Layer 6 of a small transformer language model trained on English Wikipedia (9 layers, counted from 0, width 128).
A neuron's activation on a vector x is SiLU(gate . x) times (in . x), where the dot is the dot product.
The model reads these tokens: "tri" "dor" "." " On" "s" "et" " is" " typically" " over" " a" " day" "." " The" " " "th" "ro" "at" " itself" " may" " appear"

The vector x that enters this layer's MLP at each token. A number n stands for (n - 500) times 0.0075.
0 "tri": 546 418 567 530 408 350 541 479 461 604 430 426 524 528 433 413 674 463 406 408 587 577 609 531 605 598 546 513 696 668 455 447 456 595 431 423 598 427 605 475 520 518 452 673 432 409 511 588 530 499 556 441 555 442 463 590 375 383 348 547 339 641 461 414 530 506 450 304 507 486 606 319 463 587 645 556 475 552 600 576 409 473 507 404 498 532 397 943 537 479 443 438 530 656 556 527 508 414 631 350 355 503 576 489 571 382 608 479 453 616 430 432 421 490 528 453 535 607 565 476 582 598 639 303 581 435 679 398
1 "dor": 554 431 540 563 396 337 554 473 476 602 440 433 502 514 434 416 637 483 387 435 566 578 593 570 580 585 548 530 710 651 459 416 461 579 416 434 573 431 595 472 506 527 469 657 456 426 530 615 543 523 529 416 541 435 457 569 369 393 362 517 366 632 477 417 522 515 469 309 517 498 629 354 480 588 655 551 493 538 594 545 422 462 478 427 476 506 384 974 535 493 464 448 539 659 574 542 536 445 627 345 358 476 578 489 536 383 578 484 453 605 417 457 415 490 525 429 508 610 545 497 557 568 640 303 571 459 633 416
2 ".": 523 425 557 568 406 373 567 465 441 580 439 413 538 551 412 407 639 521 358 429 571 549 540 526 581 555 527 506 716 666 514 469 489 628 431 386 590 490 618 479 511 521 453 655 458 383 493 616 473 486 621 463 525 445 405 563 443 344 379 522 358 643 557 354 515 533 498 300 519 555 609 377 484 541 647 549 502 540 569 522 474 485 444 375 524 478 441 950 555 470 445 452 499 681 553 495 551 492 700 361 403 469 538 463 485 410 569 516 433 622 382 485 407 479 506 418 509 607 554 539 514 561 662 287 561 444 611 403
3 " On": 478 498 576 546 456 617 644 323 365 586 589 362 388 483 467 424 466 532 573 488 498 343 559 443 633 348 358 495 697 582 471 604 498 296 350 467 363 608 478 573 409 429 672 508 291 517 442 474 432 476 544 513 511 452 525 421 493 313 490 591 358 740 539 548 628 472 525 276 565 497 569 528 465 545 534 390 482 355 354 359 502 583 446 455 667 546 681 819 615 609 495 410 388 657 658 529 638 430 615 320 395 362 595 501 473 388 467 502 464 525 360 408 590 550 576 412 476 553 583 501 703 357 451 280 520 374 569 502
4 "s": 529 300 420 432 369 522 657 587 408 447 412 508 452 486 590 454 590 338 511 412 337 586 577 500 428 557 411 448 606 459 629 592 514 531 556 393 350 504 437 426 519 427 505 501 511 420 389 405 567 551 506 688 395 407 455 435 340 405 481 493 317 284 592 497 594 531 404 409 618 371 457 602 387 395 699 677 495 575 429 478 497 458 555 378 541 519 648 837 473 574 494 595 516 728 556 609 531 506 420 279 381 510 374 568 237 397 347 381 695 487 332 548 717 598 688 532 611 600 466 402 404 367 330 424 434 370 453 433
5 "et": 655 439 527 486 491 490 755 409 466 338 521 428 473 515 484 449 522 490 598 522 350 390 544 535 567 446 457 567 530 458 487 336 619 427 336 397 427 550 404 499 524 388 432 535 574 526 487 678 547 583 421 600 472 536 538 452 481 361 594 465 426 458 471 409 536 413 403 591 409 581 483 568 523 456 628 451 445 539 392 510 584 501 382 534 709 408 495 907 315 378 319 695 693 527 512 549 464 395 672 382 260 352 473 519 577 462 361 526 691 420 495 335 649 482 489 540 532 271 459 538 564 560 482 351 290 472 448 559
6 " is": 562 435 466 546 530 385 645 315 572 581 479 617 522 382 604 542 461 459 473 492 440 409 552 526 434 590 385 566 556 559 437 347 642 438 502 491 475 399 537 445 653 490 537 656 411 463 437 641 651 547 602 480 546 427 430 537 491 337 489 556 420 458 585 321 745 562 468 535 540 383 527 601 437 533 540 548 429 412 491 460 551 503 426 417 623 374 610 820 561 523 522 661 380 560 619 598 454 493 704 295 709 623 590 452 471 480 587 532 668 547 493 455 500 472 643 460 603 305 464 606 469 431 551 129 566 475 510 328
7 " typically": 523 293 565 549 481 426 603 488 418 550 390 577 478 501 561 462 536 466 519 458 441 395 528 448 604 536 329 482 599 533 445 352 601 503 515 531 279 356 662 417 554 483 503 635 367 576 405 610 559 517 624 504 623 475 534 613 406 359 485 579 339 505 528 465 617 628 435 560 616 445 478 581 469 506 479 538 395 522 461 591 539 535 445 315 420 419 444 765 635 512 443 611 413 421 576 439 538 476 810 264 619 571 659 424 599 537 485 609 622 557 398 556 469 504 603 490 518 414 468 565 502 362 556 79 573 473 512 337
8 " over": 447 237 481 493 428 480 575 514 568 506 445 455 387 485 597 545 534 347 500 308 517 367 548 301 527 399 372 386 637 399 513 430 575 406 471 412 444 505 557 398 484 628 344 352 445 463 364 445 576 565 476 449 266 359 536 601 332 368 422 482 486 618 534 707 582 496 506 516 373 493 512 359 498 317 519 619 410 416 377 424 553 434 389 285 622 562 365 741 666 509 307 386 526 525 513 552 359 542 698 390 460 571 539 601 458 590 373 690 336 564 404 492 736 339 492 482 627 295 288 541 423 572 412 246 691 412 522 364
9 " a": 498 368 415 627 566 456 670 576 534 547 463 605 401 432 620 337 457 355 535 406 454 277 486 439 599 541 405 477 578 606 340 354 362 614 473 515 517 374 407 438 498 460 508 373 437 511 482 571 628 500 597 640 387 303 373 589 547 475 596 528 513 568 499 531 475 408 636 392 595 309 536 574 452 606 431 571 383 357 494 432 581 482 485 383 565 441 455 778 627 452 518 561 474 560 464 513 370 466 465 249 443 466 527 427 648 536 588 701 457 395 304 357 634 397 568 434 547 666 513 658 452 403 480 133 414 457 528 624
10 " day": 488 453 370 374 523 531 579 482 580 280 572 525 410 604 797 677 437 317 502 385 497 446 376 430 440 318 299 451 613 284 586 510 543 373 522 497 556 495 533 559 631 538 518 360 470 513 536 541 566 485 354 656 469 481 533 563 350 399 547 258 484 503 440 477 695 502 592 463 500 442 563 520 357 388 512 573 410 499 371 516 548 637 335 392 577 501 451 827 645 455 438 558 499 686 411 618 460 395 587 276 367 565 593 485 601 446 397 522 553 514 321 550 610 591 688 349 334 534 450 392 579 435 373 311 590 338 583 514
11 ".": 535 407 539 543 432 390 579 478 367 568 438 435 521 508 399 425 533 526 365 474 548 519 520 513 595 538 454 500 677 613 568 530 505 619 429 345 571 528 589 458 543 542 431 583 448 315 455 597 428 438 615 569 480 453 382 610 487 356 359 504 368 653 623 289 487 494 571 361 554 579 593 488 492 535 619 539 448 491 561 432 520 502 334 354 570 418 514 948 518 440 480 456 504 619 581 472 573 515 737 363 445 451 567 473 454 481 520 535 482 592 269 503 410 468 495 424 475 592 545 534 496 540 624 287 534 453 547 454
12 " The": 573 491 456 570 442 454 630 572 399 580 485 499 538 442 467 458 521 445 392 556 494 375 606 496 587 493 451 533 580 583 582 424 395 513 452 444 476 518 563 478 450 474 564 510 413 479 482 573 469 571 515 630 565 559 388 642 551 310 496 606 364 672 651 495 465 465 448 238 644 509 506 585 353 638 514 585 486 504 626 419 429 494 438 397 541 432 607 913 592 422 510 445 481 513 616 462 539 407 641 377 571 421 593 495 565 579 482 575 396 555 448 401 503 439 489 414 471 591 612 568 543 526 474 134 541 458 581 516
13 " ": 453 526 461 511 470 418 492 453 604 455 397 558 401 557 556 483 670 554 350 489 741 563 573 456 586 514 445 383 596 594 436 299 414 472 492 395 488 444 523 514 497 579 610 462 264 260 559 465 591 554 538 471 425 477 404 553 314 335 420 496 382 634 463 325 653 573 573 346 602 488 426 639 333 486 420 539 352 415 436 472 385 539 618 438 506 351 486 758 571 391 616 463 644 463 657 421 407 551 652 396 435 418 522 539 466 722 105 466 446 475 535 589 503 509 515 476 533 593 756 452 477 498 387 208 558 427 471 422
14 "th": 546 528 437 416 699 635 721 359 574 633 538 578 438 472 615 673 606 585 668 429 613 433 484 567 575 617 465 459 706 374 482 489 344 538 484 516 502 660 479 414 529 378 342 393 387 388 446 531 602 586 389 678 415 532 602 524 270 272 527 592 311 621 712 447 410 505 505 425 643 646 639 373 448 528 476 660 370 520 540 359 197 661 566 426 438 499 610 552 576 487 633 506 491 447 544 588 375 608 846 558 527 462 421 722 541 517 332 530 530 429 530 548 762 557 613 424 549 503 549 488 755 360 399 393 631 582 407 718
15 "ro": 552 534 294 459 600 355 589 381 583 509 574 592 389 434 317 341 602 483 582 692 536 551 366 574 405 548 591 441 484 478 609 689 492 594 543 597 480 555 258 467 617 314 609 480 376 319 535 408 608 604 468 641 230 407 638 529 499 547 557 413 640 555 366 460 410 459 484 349 496 371 509 777 468 617 285 514 405 385 581 463 491 460 503 176 623 534 588 596 676 487 473 492 841 472 453 487 404 352 590 470 404 756 643 640 401 474 294 438 575 585 426 593 488 763 521 436 444 368 659 516 646 676 524 336 694 560 562 398
16 "at": 601 521 244 551 526 467 764 597 565 523 568 444 307 546 550 653 351 376 745 388 489 520 522 553 453 550 356 596 545 302 631 332 466 460 741 472 635 599 471 405 767 426 663 475 552 368 515 478 587 523 272 393 307 564 421 447 419 489 469 575 505 496 455 576 576 669 447 473 557 588 579 694 574 703 480 276 486 441 373 458 480 527 392 544 653 504 500 827 599 496 478 686 571 448 584 528 377 560 402 585 481 529 448 429 661 562 420 417 534 665 459 610 623 366 477 467 428 453 641 478 568 469 497 399 551 406 588 562
17 " itself": 572 532 521 644 667 545 520 425 672 544 498 523 313 487 561 476 544 339 386 382 519 401 611 693 428 418 394 509 531 495 506 235 507 468 475 392 499 450 487 460 650 470 577 529 477 429 510 646 571 430 534 676 473 556 581 489 339 340 404 408 510 429 396 367 622 490 456 549 473 518 566 436 444 535 551 363 407 609 536 428 515 576 270 388 502 345 638 896 669 466 557 546 374 354 622 596 512 469 551 244 618 514 713 481 648 559 516 545 661 520 450 525 513 540 516 467 500 421 472 516 537 334 545 309 554 595 388 418
18 " may": 530 399 467 680 506 432 428 478 532 666 530 718 504 505 289 599 485 425 348 532 480 327 515 515 560 512 365 546 627 563 637 277 465 331 553 528 481 330 469 377 569 458 403 515 309 566 521 555 495 412 529 655 477 485 597 637 349 436 464 451 319 642 634 277 626 773 332 471 555 518 552 600 456 424 550 430 483 371 555 544 507 530 435 270 531 383 709 832 553 534 582 572 370 365 565 439 600 462 734 314 552 557 680 516 533 378 385 582 437 405 487 389 487 602 452 471 500 481 350 542 598 396 598 383 619 474 415 448
19 " appear": 553 370 433 764 484 467 503 481 551 553 532 551 402 403 589 539 572 439 486 413 268 267 591 468 487 394 419 538 487 470 464 362 632 331 532 302 420 476 593 446 477 460 567 425 305 567 487 381 438 414 558 696 439 540 565 506 425 427 515 520 440 674 421 362 727 535 312 463 477 693 611 551 293 612 500 424 508 444 517 551 656 604 342 316 444 429 517 814 704 565 543 403 460 485 620 471 605 548 628 257 589 650 521 666 603 412 382 371 701 624 447 511 469 482 561 263 504 522 358 584 401 332 536 393 521 357 478 497

Each question shows the input weights of one neuron of the MLP. A number n stands for (n - 500) times 0.0016.

n490 gate: 373 409 586 406 538 594 289 525 443 489 457 604 495 500 642 568 341 613 549 479 462 193 579 464 537 511 667 540 612 545 666 567 553 484 463 429 513 602 508 367 662 516 399 414 503 542 468 465 540 420 618 589 503 344 513 503 441 382 578 527 534 519 480 473 444 680 428 503 561 611 511 464 390 609 561 500 448 635 549 615 519 532 285 667 387 439 295 541 383 614 583 508 473 492 392 439 423 651 470 585 459 659 343 519 524 346 514 404 516 511 468 513 430 420 505 540 394 487 600 487 451 497 377 568 537 614 487 473
n490 in: 442 404 510 459 432 497 484 431 365 626 456 448 495 361 570 626 380 544 479 485 396 358 268 489 459 648 720 615 458 410 570 448 580 521 518 413 495 624 545 340 635 553 391 625 362 572 408 384 497 521 532 668 459 381 443 425 486 418 466 466 511 565 538 529 597 591 523 405 428 662 566 540 453 410 521 391 355 467 455 492 445 392 417 622 557 528 421 466 387 583 453 518 543 456 456 559 459 437 431 750 382 561 515 539 577 428 463 503 466 572 492 482 539 425 427 518 345 602 529 609 406 605 513 451 563 358 653 518
It fires most on token 19 " appear"

n389 gate: 331 500 679 369 537 377 276 759 410 612 370 587 401 601 491 572 489 443 523 452 596 566 416 412 539 374 448 590 558 450 406 540 596 449 489 525 539 539 566 607 436 541 634 509 574 604 543 407 577 313 349 523 561 448 563 429 559 551 562 359 506 676 539 602 480 477 517 317 404 385 546 489 526 478 472 592 314 379 569 577 400 570 500 375 314 506 659 581 327 640 554 404 407 565 537 492 494 531 614 557 445 486 386 640 486 573 608 398 375 514 497 551 360 514 494 486 537 330 631 401 532 559 413 472 425 652 662 611
n389 in: 393 524 723 491 543 337 473 525 500 437 443 446 603 705 555 380 561 571 608 533 484 540 473 619 512 431 414 488 660 392 694 448 521 360 373 593 551 627 543 584 497 547 360 494 466 689 439 470 463 288 450 675 393 559 607 397 709 513 555 603 599 679 462 675 254 375 590 569 343 402 726 362 436 494 470 578 506 548 457 506 430 518 391 593 629 612 595 530 562 523 558 382 366 367 509 527 467 488 500 365 500 524 396 359 617 437 544 506 506 506 503 494 494 416 745 361 491 458 680 503 558 440 630 309 479 577 555 263
It fires most on token 3 " On"

n175 gate: 722 422 625 517 386 527 359 500 335 491 399 454 572 468 471 503 468 579 424 534 533 518 489 449 348 568 582 517 453 455 536 729 291 660 503 443 477 387 509 520 435 509 595 558 442 526 462 345 570 451 378 558 517 405 427 370 440 403 656 699 537 497 464 446 463 535 494 540 477 497 598 458 523 348 569 351 418 534 503 568 422 612 440 547 497 428 574 643 758 433 604 549 530 396 395 394 349 640 331 451 608 574 582 392 598 468 580 419 553 606 741 558 520 385 383 296 609 472 526 393 520 566 476 465 551 506 657 769
n175 in: 421 714 419 491 506 589 408 468 479 614 428 566 460 494 388 608 474 485 480 549 447 465 599 559 386 517 544 580 509 636 534 491 509 480 615 605 565 466 643 368 497 420 532 327 500 549 392 489 401 535 550 404 642 618 642 641 383 761 517 491 281 558 443 364 434 436 631 394 526 433 603 645 628 394 411 382 590 411 474 604 445 568 509 340 625 509 554 494 532 542 578 503 429 560 421 457 554 532 491 601 550 443 632 665 354 543 521 452 471 614 320 535 605 635 576 549 293 438 341 607 599 643 205 452 416 602 500 358
On which two tokens does it fire most, strongest first? 5 "et", 8 " over"

n271 gate: 500 310 432 742 389 632 656 450 413 367 503 390 536 385 546 475 327 401 472 603 390 497 560 296 497 642 370 422 240 695 518 414 545 460 408 473 533 509 655 506 494 519 506 399 518 491 417 360 371 634 707 515 449 597 623 521 564 500 573 570 671 549 417 384 494 678 409 567 473 645 491 464 678 536 643 404 398 415 432 563 451 400 321 610 586 473 335 594 553 432 567 320 547 595 509 588 533 503 619 347 553 443 560 632 536 497 670 503 531 394 438 418 463 643 454 470 667 617 589 424 670 494 316 544 539 649 601 653
n271 in: 565 379 514 402 537 382 575 362 452 425 458 444 461 544 754 338 480 446 639 566 457 565 431 598 575 558 466 334 371 611 400 615 422 475 598 481 734 413 508 411 500 612 500 559 595 489 695 583 506 648 466 602 486 260 528 469 374 573 503 486 609 318 298 644 683 444 522 433 386 506 340 424 613 470 673 396 396 417 534 601 349 586 607 383 438 575 514 543 528 543 489 573 517 517 480 411 395 477 589 461 506 489 516 596 489 364 368 514 637 409 663 452 477 444 551 400 475 486 514 472 424 594 626 472 473 582 584 492
It fires most on token 5 "et"

n402 gate: 466 481 528 466 849 513 438 668 506 506 420 337 694 405 367 497 450 594 406 650 332 604 546 401 653 527 562 482 590 390 338 670 457 562 457 451 558 512 550 632 478 760 623 695 537 610 469 592 674 565 357 553 503 430 426 555 487 861 565 488 676 593 344 471 482 509 433 549 497 662 478 578 512 604 491 429 564 414 437 545 432 472 430 532 441 525 436 636 538 527 395 407 544 583 603 494 540 494 347 480 400 381 394 578 586 540 532 179 551 601 475 599 622 620 587 417 580 506 556 633 637 524 323 435 473 503 559 454
n402 in: 638 405 431 349 497 473 526 453 619 506 449 594 543 438 497 439 480 682 500 596 403 483 576 573 576 494 503 475 451 479 672 560 514 635 415 508 514 333 439 571 518 477 699 428 460 469 572 551 339 469 427 480 337 500 388 455 506 506 697 361 696 606 497 635 460 354 548 710 449 540 626 536 555 579 699 426 511 588 445 408 463 333 565 561 414 386 430 541 410 522 514 497 509 546 618 386 472 414 488 509 318 336 475 342 596 296 538 467 485 534 569 377 486 579 486 611 477 710 523 469 636 398 515 276 288 332 489 503
It fires most on token 1 "dor"

n306 gate: 662 527 516 405 533 573 603 489 469 527 383 310 568 549 614 517 514 450 713 487 475 365 612 475 576 686 382 470 430 386 603 593 657 333 535 462 473 508 550 622 430 642 623 557 516 492 434 370 431 592 567 693 612 458 361 481 381 617 410 397 592 585 363 559 435 489 643 484 516 459 450 442 421 422 370 666 420 505 553 492 467 371 500 508 511 397 380 473 530 505 530 495 536 579 368 340 438 431 539 488 638 535 394 368 705 600 584 484 561 586 541 710 547 665 475 551 448 497 571 451 629 581 531 458 492 453 448 576
n306 in: 737 491 529 609 491 444 443 365 594 528 434 329 742 463 572 742 373 378 387 480 438 567 596 562 491 418 367 438 401 479 469 629 463 673 483 401 424 385 477 543 450 383 714 546 592 398 413 429 569 368 453 517 593 638 460 554 500 569 428 543 564 500 608 765 332 451 358 335 400 462 535 489 457 616 449 574 447 531 552 439 330 438 550 494 566 563 610 258 442 517 580 574 659 531 468 463 579 338 565 533 451 596 475 445 443 386 485 500 491 347 370 620 529 526 610 511 637 565 442 517 564 582 482 462 416 390 511 368
On which token does it fire most, and how strongly? 17 " itself", at about 0.5

n351 gate: 606 365 533 454 586 534 372 524 530 611 562 389 546 640 421 577 308 400 470 607 470 593 442 490 575 614 483 360 709 624 573 615 464 678 549 269 562 571 347 474 615 466 517 582 540 474 467 542 636 408 551 537 455 470 553 402 524 469 253 585 500 490 472 341 464 408 415 572 549 766 665 309 556 480 697 666 436 435 447 516 434 640 361 315 444 418 513 565 567 354 549 638 659 408 341 500 718 560 480 479 497 614 288 490 366 565 598 548 608 354 454 507 381 533 198 347 569 652 325 487 434 510 678 703 442 677 625 648
n351 in: 422 360 458 381 447 568 503 636 564 604 410 709 587 268 528 475 352 433 489 417 554 716 552 489 625 410 468 341 763 749 561 370 507 440 573 358 565 404 443 618 632 654 318 440 472 483 383 514 577 378 733 585 435 268 532 323 522 460 545 615 456 679 471 482 372 325 448 483 472 595 629 408 574 486 678 450 449 514 415 497 637 524 511 439 415 437 294 527 493 416 409 622 608 612 518 455 624 637 428 444 564 528 200 356 469 483 378 449 582 521 496 570 377 243 196 358 462 627 405 538 567 735 675 720 340 617 293 479
On which token does it fire most, and how strongly? 11 ".", at about 9.4

n5 gate: 352 550 544 646 617 474 428 582 534 675 495 459 495 352 459 570 422 383 511 388 446 508 495 364 492 565 542 459 357 376 425 370 593 600 453 527 394 489 550 505 559 311 472 649 558 287 436 541 494 486 520 436 511 362 544 538 480 636 481 506 442 616 622 557 629 652 489 560 624 553 573 519 558 437 349 424 365 402 413 532 625 626 460 613 558 379 362 530 503 428 290 274 304 517 586 462 571 508 608 570 458 451 403 453 623 544 509 696 590 402 531 486 416 409 480 580 602 478 408 417 525 454 452 430 700 620 434 470
n5 in: 434 531 603 434 563 500 557 515 517 497 614 537 367 458 343 520 488 699 584 455 588 538 629 535 421 463 664 539 617 518 536 517 517 474 378 441 435 444 598 545 731 310 669 434 660 449 578 389 517 574 652 618 332 579 566 730 479 518 620 440 377 566 413 421 545 449 458 463 599 474 401 533 589 441 531 473 464 455 422 431 697 525 635 520 374 497 494 591 688 475 494 551 661 494 647 491 438 506 606 645 315 613 634 428 477 486 658 539 421 587 546 355 664 704 405 557 466 545 506 389 578 540 316 601 597 483 394 434
On which two tokens does it fire most, strongest first? 18 " may", 17 " itself"

n266 gate: 531 456 475 489 472 346 354 457 494 522 511 544 635 484 411 494 427 447 579 349 523 559 503 514 549 514 486 429 443 619 376 553 591 525 475 667 454 749 651 484 667 625 432 542 478 500 494 434 570 539 511 578 587 191 531 340 633 678 447 577 401 400 462 497 437 331 588 467 481 212 455 296 428 547 434 590 397 563 424 535 392 593 463 523 447 362 383 588 284 535 583 425 560 530 578 475 470 578 474 582 472 421 416 522 445 517 551 487 520 516 416 597 589 605 455 637 448 323 597 602 338 585 492 491 576 480 469 472
n266 in: 384 500 541 516 351 478 573 478 583 438 503 568 294 384 617 508 517 489 481 435 416 395 500 573 362 748 395 575 706 454 553 322 527 278 579 659 519 495 426 449 453 369 467 440 604 457 654 421 459 593 494 464 602 441 454 416 520 425 579 630 506 402 520 531 530 601 543 449 397 552 570 521 426 495 590 568 377 478 475 519 505 371 688 561 533 557 369 351 580 545 418 497 503 397 627 421 697 451 548 587 536 398 479 368 581 617 436 484 441 551 514 505 519 443 605 619 527 438 382 620 382 603 754 395 383 558 522 544
On which token does it fire most, and how strongly? 10 " day", at about 0.32

n156 gate: 339 614 547 608 532 530 506 592 426 417 486 460 454 370 291 586 444 579 765 540 503 391 431 548 535 580 456 546 622 339 492 439 566 386 468 592 560 574 600 517 470 604 461 558 468 719 568 402 655 500 443 588 469 286 576 460 409 567 488 283 457 363 406 345 546 433 595 275 361 623 429 345 661 425 651 542 534 468 382 568 494 399 449 411 523 407 694 449 382 388 494 364 557 384 485 494 342 468 584 565 350 454 460 459 500 526 736 449 387 471 474 541 262 477 482 474 451 429 529 456 623 514 455 468 611 512 552 459
n156 in: 591 346 506 459 617 413 428 565 462 497 364 436 474 635 364 344 477 500 647 491 595 423 509 593 546 509 482 635 397 464 568 625 537 488 323 305 514 628 491 327 607 441 429 480 346 425 409 546 588 477 488 585 531 509 608 460 515 497 433 433 723 471 460 521 532 578 557 566 589 479 488 537 567 399 465 295 693 506 488 483 459 417 162 628 395 375 417 707 594 466 448 572 488 378 591 555 480 345 333 371 476 526 548 520 681 650 425 582 559 423 465 474 611 442 397 434 618 677 433 517 339 638 622 586 511 515 453 645
It fires most on token 5 "et"

n96 gate: 497 395 446 421 449 660 167 289 477 637 486 486 475 511 469 621 537 394 606 452 494 549 578 517 483 447 637 447 397 521 448 492 422 565 599 573 639 514 674 797 682 723 584 548 449 497 537 475 545 452 517 589 475 494 588 627 479 530 483 613 545 350 488 424 416 497 327 573 399 469 442 500 472 589 649 640 425 433 595 428 560 506 541 535 523 449 553 748 557 546 548 472 573 393 557 478 542 591 401 308 474 511 345 574 413 480 674 527 494 556 526 429 654 598 474 539 542 478 489 381 597 461 526 699 588 574 608 398
n96 in: 391 554 278 522 554 597 538 525 437 570 454 516 457 430 376 621 544 473 497 455 489 552 659 397 596 620 522 553 494 559 471 411 540 416 368 441 407 365 552 430 528 528 564 592 305 586 505 379 505 629 725 582 553 503 424 707 427 401 673 336 292 557 429 378 439 600 639 487 632 587 569 408 552 455 500 369 577 626 530 595 657 561 467 561 544 538 359 482 593 636 495 575 486 462 552 449 564 446 367 534 634 417 516 476 476 524 592 448 461 548 625 400 486 403 503 393 374 574 584 557 459 626 370 378 532 620 565 497
On which token does it fire most, and how strongly? 0 "tri", at about 2

n452 gate: 526 275 543 554 443 427 491 515 517 497 639 390 271 630 534 462 325 423 465 694 488 327 483 707 396 548 600 598 558 515 453 520 475 546 537 629 427 481 486 452 343 334 326 489 349 638 560 452 503 514 593 546 586 674 489 619 375 500 645 492 422 497 432 518 545 432 508 365 520 537 546 558 549 576 622 524 608 652 445 541 546 489 602 596 368 517 500 478 463 311 384 602 474 347 537 489 663 440 398 455 693 489 372 451 492 373 652 511 442 396 509 440 701 506 546 511 585 589 466 392 445 590 361 487 655 572 554 375
n452 in: 602 387 517 748 650 349 492 362 675 611 461 475 550 366 568 537 491 344 477 508 563 480 691 410 581 370 633 478 555 488 456 430 427 325 508 550 489 390 466 536 465 428 615 483 599 547 341 506 523 542 581 486 492 673 424 422 518 491 666 371 432 418 438 512 581 610 492 458 293 452 707 563 644 383 621 527 371 483 371 481 441 525 598 561 568 525 395 574 443 584 511 668 514 489 733 581 503 514 416 476 480 461 467 514 536 464 526 473 477 431 636 447 486 710 636 617 447 619 347 449 636 450 353 649 464 583 497 537
On which token does it fire most, and how strongly? 18 " may", at about 1

n274 gate: 581 432 389 392 528 525 641 472 406 628 399 479 479 607 620 419 516 668 356 527 364 584 500 478 326 512 612 473 361 384 551 537 512 562 393 473 542 362 432 567 692 607 336 586 556 488 488 494 243 405 614 736 672 418 528 668 433 481 641 675 565 565 526 560 372 552 570 644 543 360 340 390 429 308 552 673 518 558 600 653 543 500 557 254 472 531 521 449 413 524 500 521 475 623 531 341 427 500 408 709 544 540 419 426 283 537 446 658 447 451 596 589 571 531 543 396 463 527 723 386 373 573 629 364 521 606 445 392
n274 in: 490 316 632 642 497 571 659 465 426 353 524 455 531 311 331 591 399 112 398 603 525 556 622 425 325 377 605 596 265 471 269 562 572 552 617 633 394 466 367 582 472 574 458 316 337 490 549 418 399 811 280 262 344 592 510 559 359 504 407 476 569 497 406 532 579 483 521 380 528 626 666 550 507 575 717 500 351 589 546 453 386 500 550 465 507 289 415 500 370 557 569 597 514 300 577 634 582 462 632 617 384 538 463 441 521 600 596 423 472 691 528 393 409 538 636 473 731 466 455 500 434 281 493 408 682 588 680 517
On which three tokens does it fire most, strongest first? 15 "ro", 4 "s", 7 " typically"

n292 gate: 396 644 593 386 514 584 443 464 376 425 495 508 543 454 565 517 648 418 497 562 514 352 553 363 481 527 443 524 555 526 429 408 422 459 505 666 513 421 574 495 603 517 453 343 497 524 596 513 410 565 447 322 396 566 620 500 610 341 503 613 580 644 324 380 403 614 462 513 478 585 475 608 448 556 635 443 444 615 406 300 508 462 514 453 473 470 465 402 330 466 405 703 572 381 645 543 454 478 472 687 624 420 487 467 307 481 653 534 359 446 326 305 560 476 500 551 562 465 519 343 418 524 434 374 616 571 448 481
n292 in: 495 503 530 495 705 567 589 503 536 438 449 389 584 462 546 461 429 497 483 608 542 588 559 592 470 690 563 562 626 446 561 435 376 666 435 470 479 503 497 513 372 458 478 609 704 433 626 505 511 329 586 544 527 492 563 692 474 543 470 229 520 524 514 536 522 435 519 414 459 473 669 521 544 465 579 503 513 554 431 553 432 519 559 478 486 535 457 268 533 555 435 340 243 565 530 468 479 358 520 411 401 575 330 484 511 484 402 558 556 594 574 646 629 646 569 484 522 473 314 543 456 524 705 521 389 335 410 312
It fires most on token 19 " appear"

n372 gate: 473 386 511 497 442 603 463 392 465 516 524 450 406 458 424 460 649 542 564 534 565 511 585 551 500 573 564 471 492 439 556 395 521 540 448 666 484 515 710 594 513 497 570 458 511 466 343 445 577 652 511 447 503 524 545 411 497 561 616 539 442 474 475 519 440 434 388 555 398 444 457 462 643 638 379 563 533 518 564 554 579 568 541 597 394 426 337 540 609 564 492 592 381 707 370 456 508 497 457 511 455 575 569 677 656 686 597 408 382 674 717 660 466 552 630 383 581 309 505 558 458 406 293 500 621 473 495 497
n372 in: 481 500 435 367 466 462 528 484 651 399 321 374 343 399 469 569 450 425 371 521 433 469 391 605 506 582 335 457 487 490 545 556 555 699 349 497 634 428 666 525 304 462 649 624 696 512 513 466 491 343 484 450 558 386 367 423 497 607 451 392 291 419 623 297 650 577 381 497 445 400 389 641 506 644 494 518 573 457 491 545 671 592 494 554 444 719 518 598 516 357 435 454 427 392 422 451 442 332 627 559 422 405 554 547 822 531 643 557 658 442 397 642 609 657 644 534 494 424 516 537 347 644 351 497 654 425 426 525
On which token does it fire most, and how strongly? 7 " typically", at about 1.5

n207 gate: 446 414 503 600 687 543 444 573 632 392 403 239 749 409 435 353 533 539 623 485 542 371 503 515 582 436 557 550 322 645 514 491 459 476 518 561 436 514 485 482 406 428 633 583 648 468 557 280 473 591 361 575 561 621 562 385 555 689 453 594 516 482 549 476 298 432 535 737 644 452 551 394 423 491 691 522 436 415 539 606 568 590 461 446 616 553 657 600 542 469 400 547 445 400 437 386 485 423 391 641 354 410 457 539 547 518 500 363 690 547 470 400 232 553 476 354 409 514 616 444 372 482 503 575 604 548 568 402
n207 in: 424 340 536 626 500 503 542 478 650 533 351 318 652 649 425 509 470 315 476 384 543 409 299 519 643 577 612 553 377 717 381 518 396 494 356 550 447 468 655 318 614 574 614 584 699 524 454 509 449 536 512 515 453 552 530 267 550 544 359 566 437 689 509 426 491 464 387 607 554 452 408 340 476 408 623 449 377 441 479 655 587 497 447 537 573 632 627 474 588 697 617 401 497 359 364 375 491 509 377 494 582 372 456 527 512 464 469 567 767 491 391 329 379 425 564 491 617 656 500 446 545 461 561 560 471 585 374 470
It fires most on token 10 " day"

n243 gate: 608 484 491 413 457 578 433 600 489 504 527 498 580 580 471 280 534 583 430 526 637 475 415 557 478 515 626 515 426 414 519 375 319 460 453 438 478 491 608 469 534 422 479 634 614 326 484 515 410 444 441 547 561 530 549 416 544 544 317 389 484 547 516 459 562 467 551 542 571 487 429 511 614 467 476 404 622 533 514 398 435 573 477 505 525 458 482 478 405 515 565 507 516 522 518 553 524 525 617 422 500 489 528 561 502 420 612 519 566 487 650 389 576 491 621 633 609 528 368 491 552 518 546 343 400 383 422 489
n243 in: 528 350 454 495 632 457 479 592 606 448 582 434 457 434 604 470 421 637 495 466 462 435 493 472 507 582 684 452 364 594 437 359 521 468 567 525 498 511 426 466 401 648 453 608 505 479 507 553 435 475 632 398 398 441 493 434 594 321 516 484 488 569 553 389 653 332 484 377 635 495 429 489 674 363 502 454 500 491 512 554 518 468 429 521 433 415 455 571 437 578 493 505 379 392 488 440 527 451 472 468 362 398 536 611 484 484 554 453 498 461 479 355 391 505 488 466 381 480 562 477 521 505 380 505 358 395 475 548
It fires most on token 5 "et"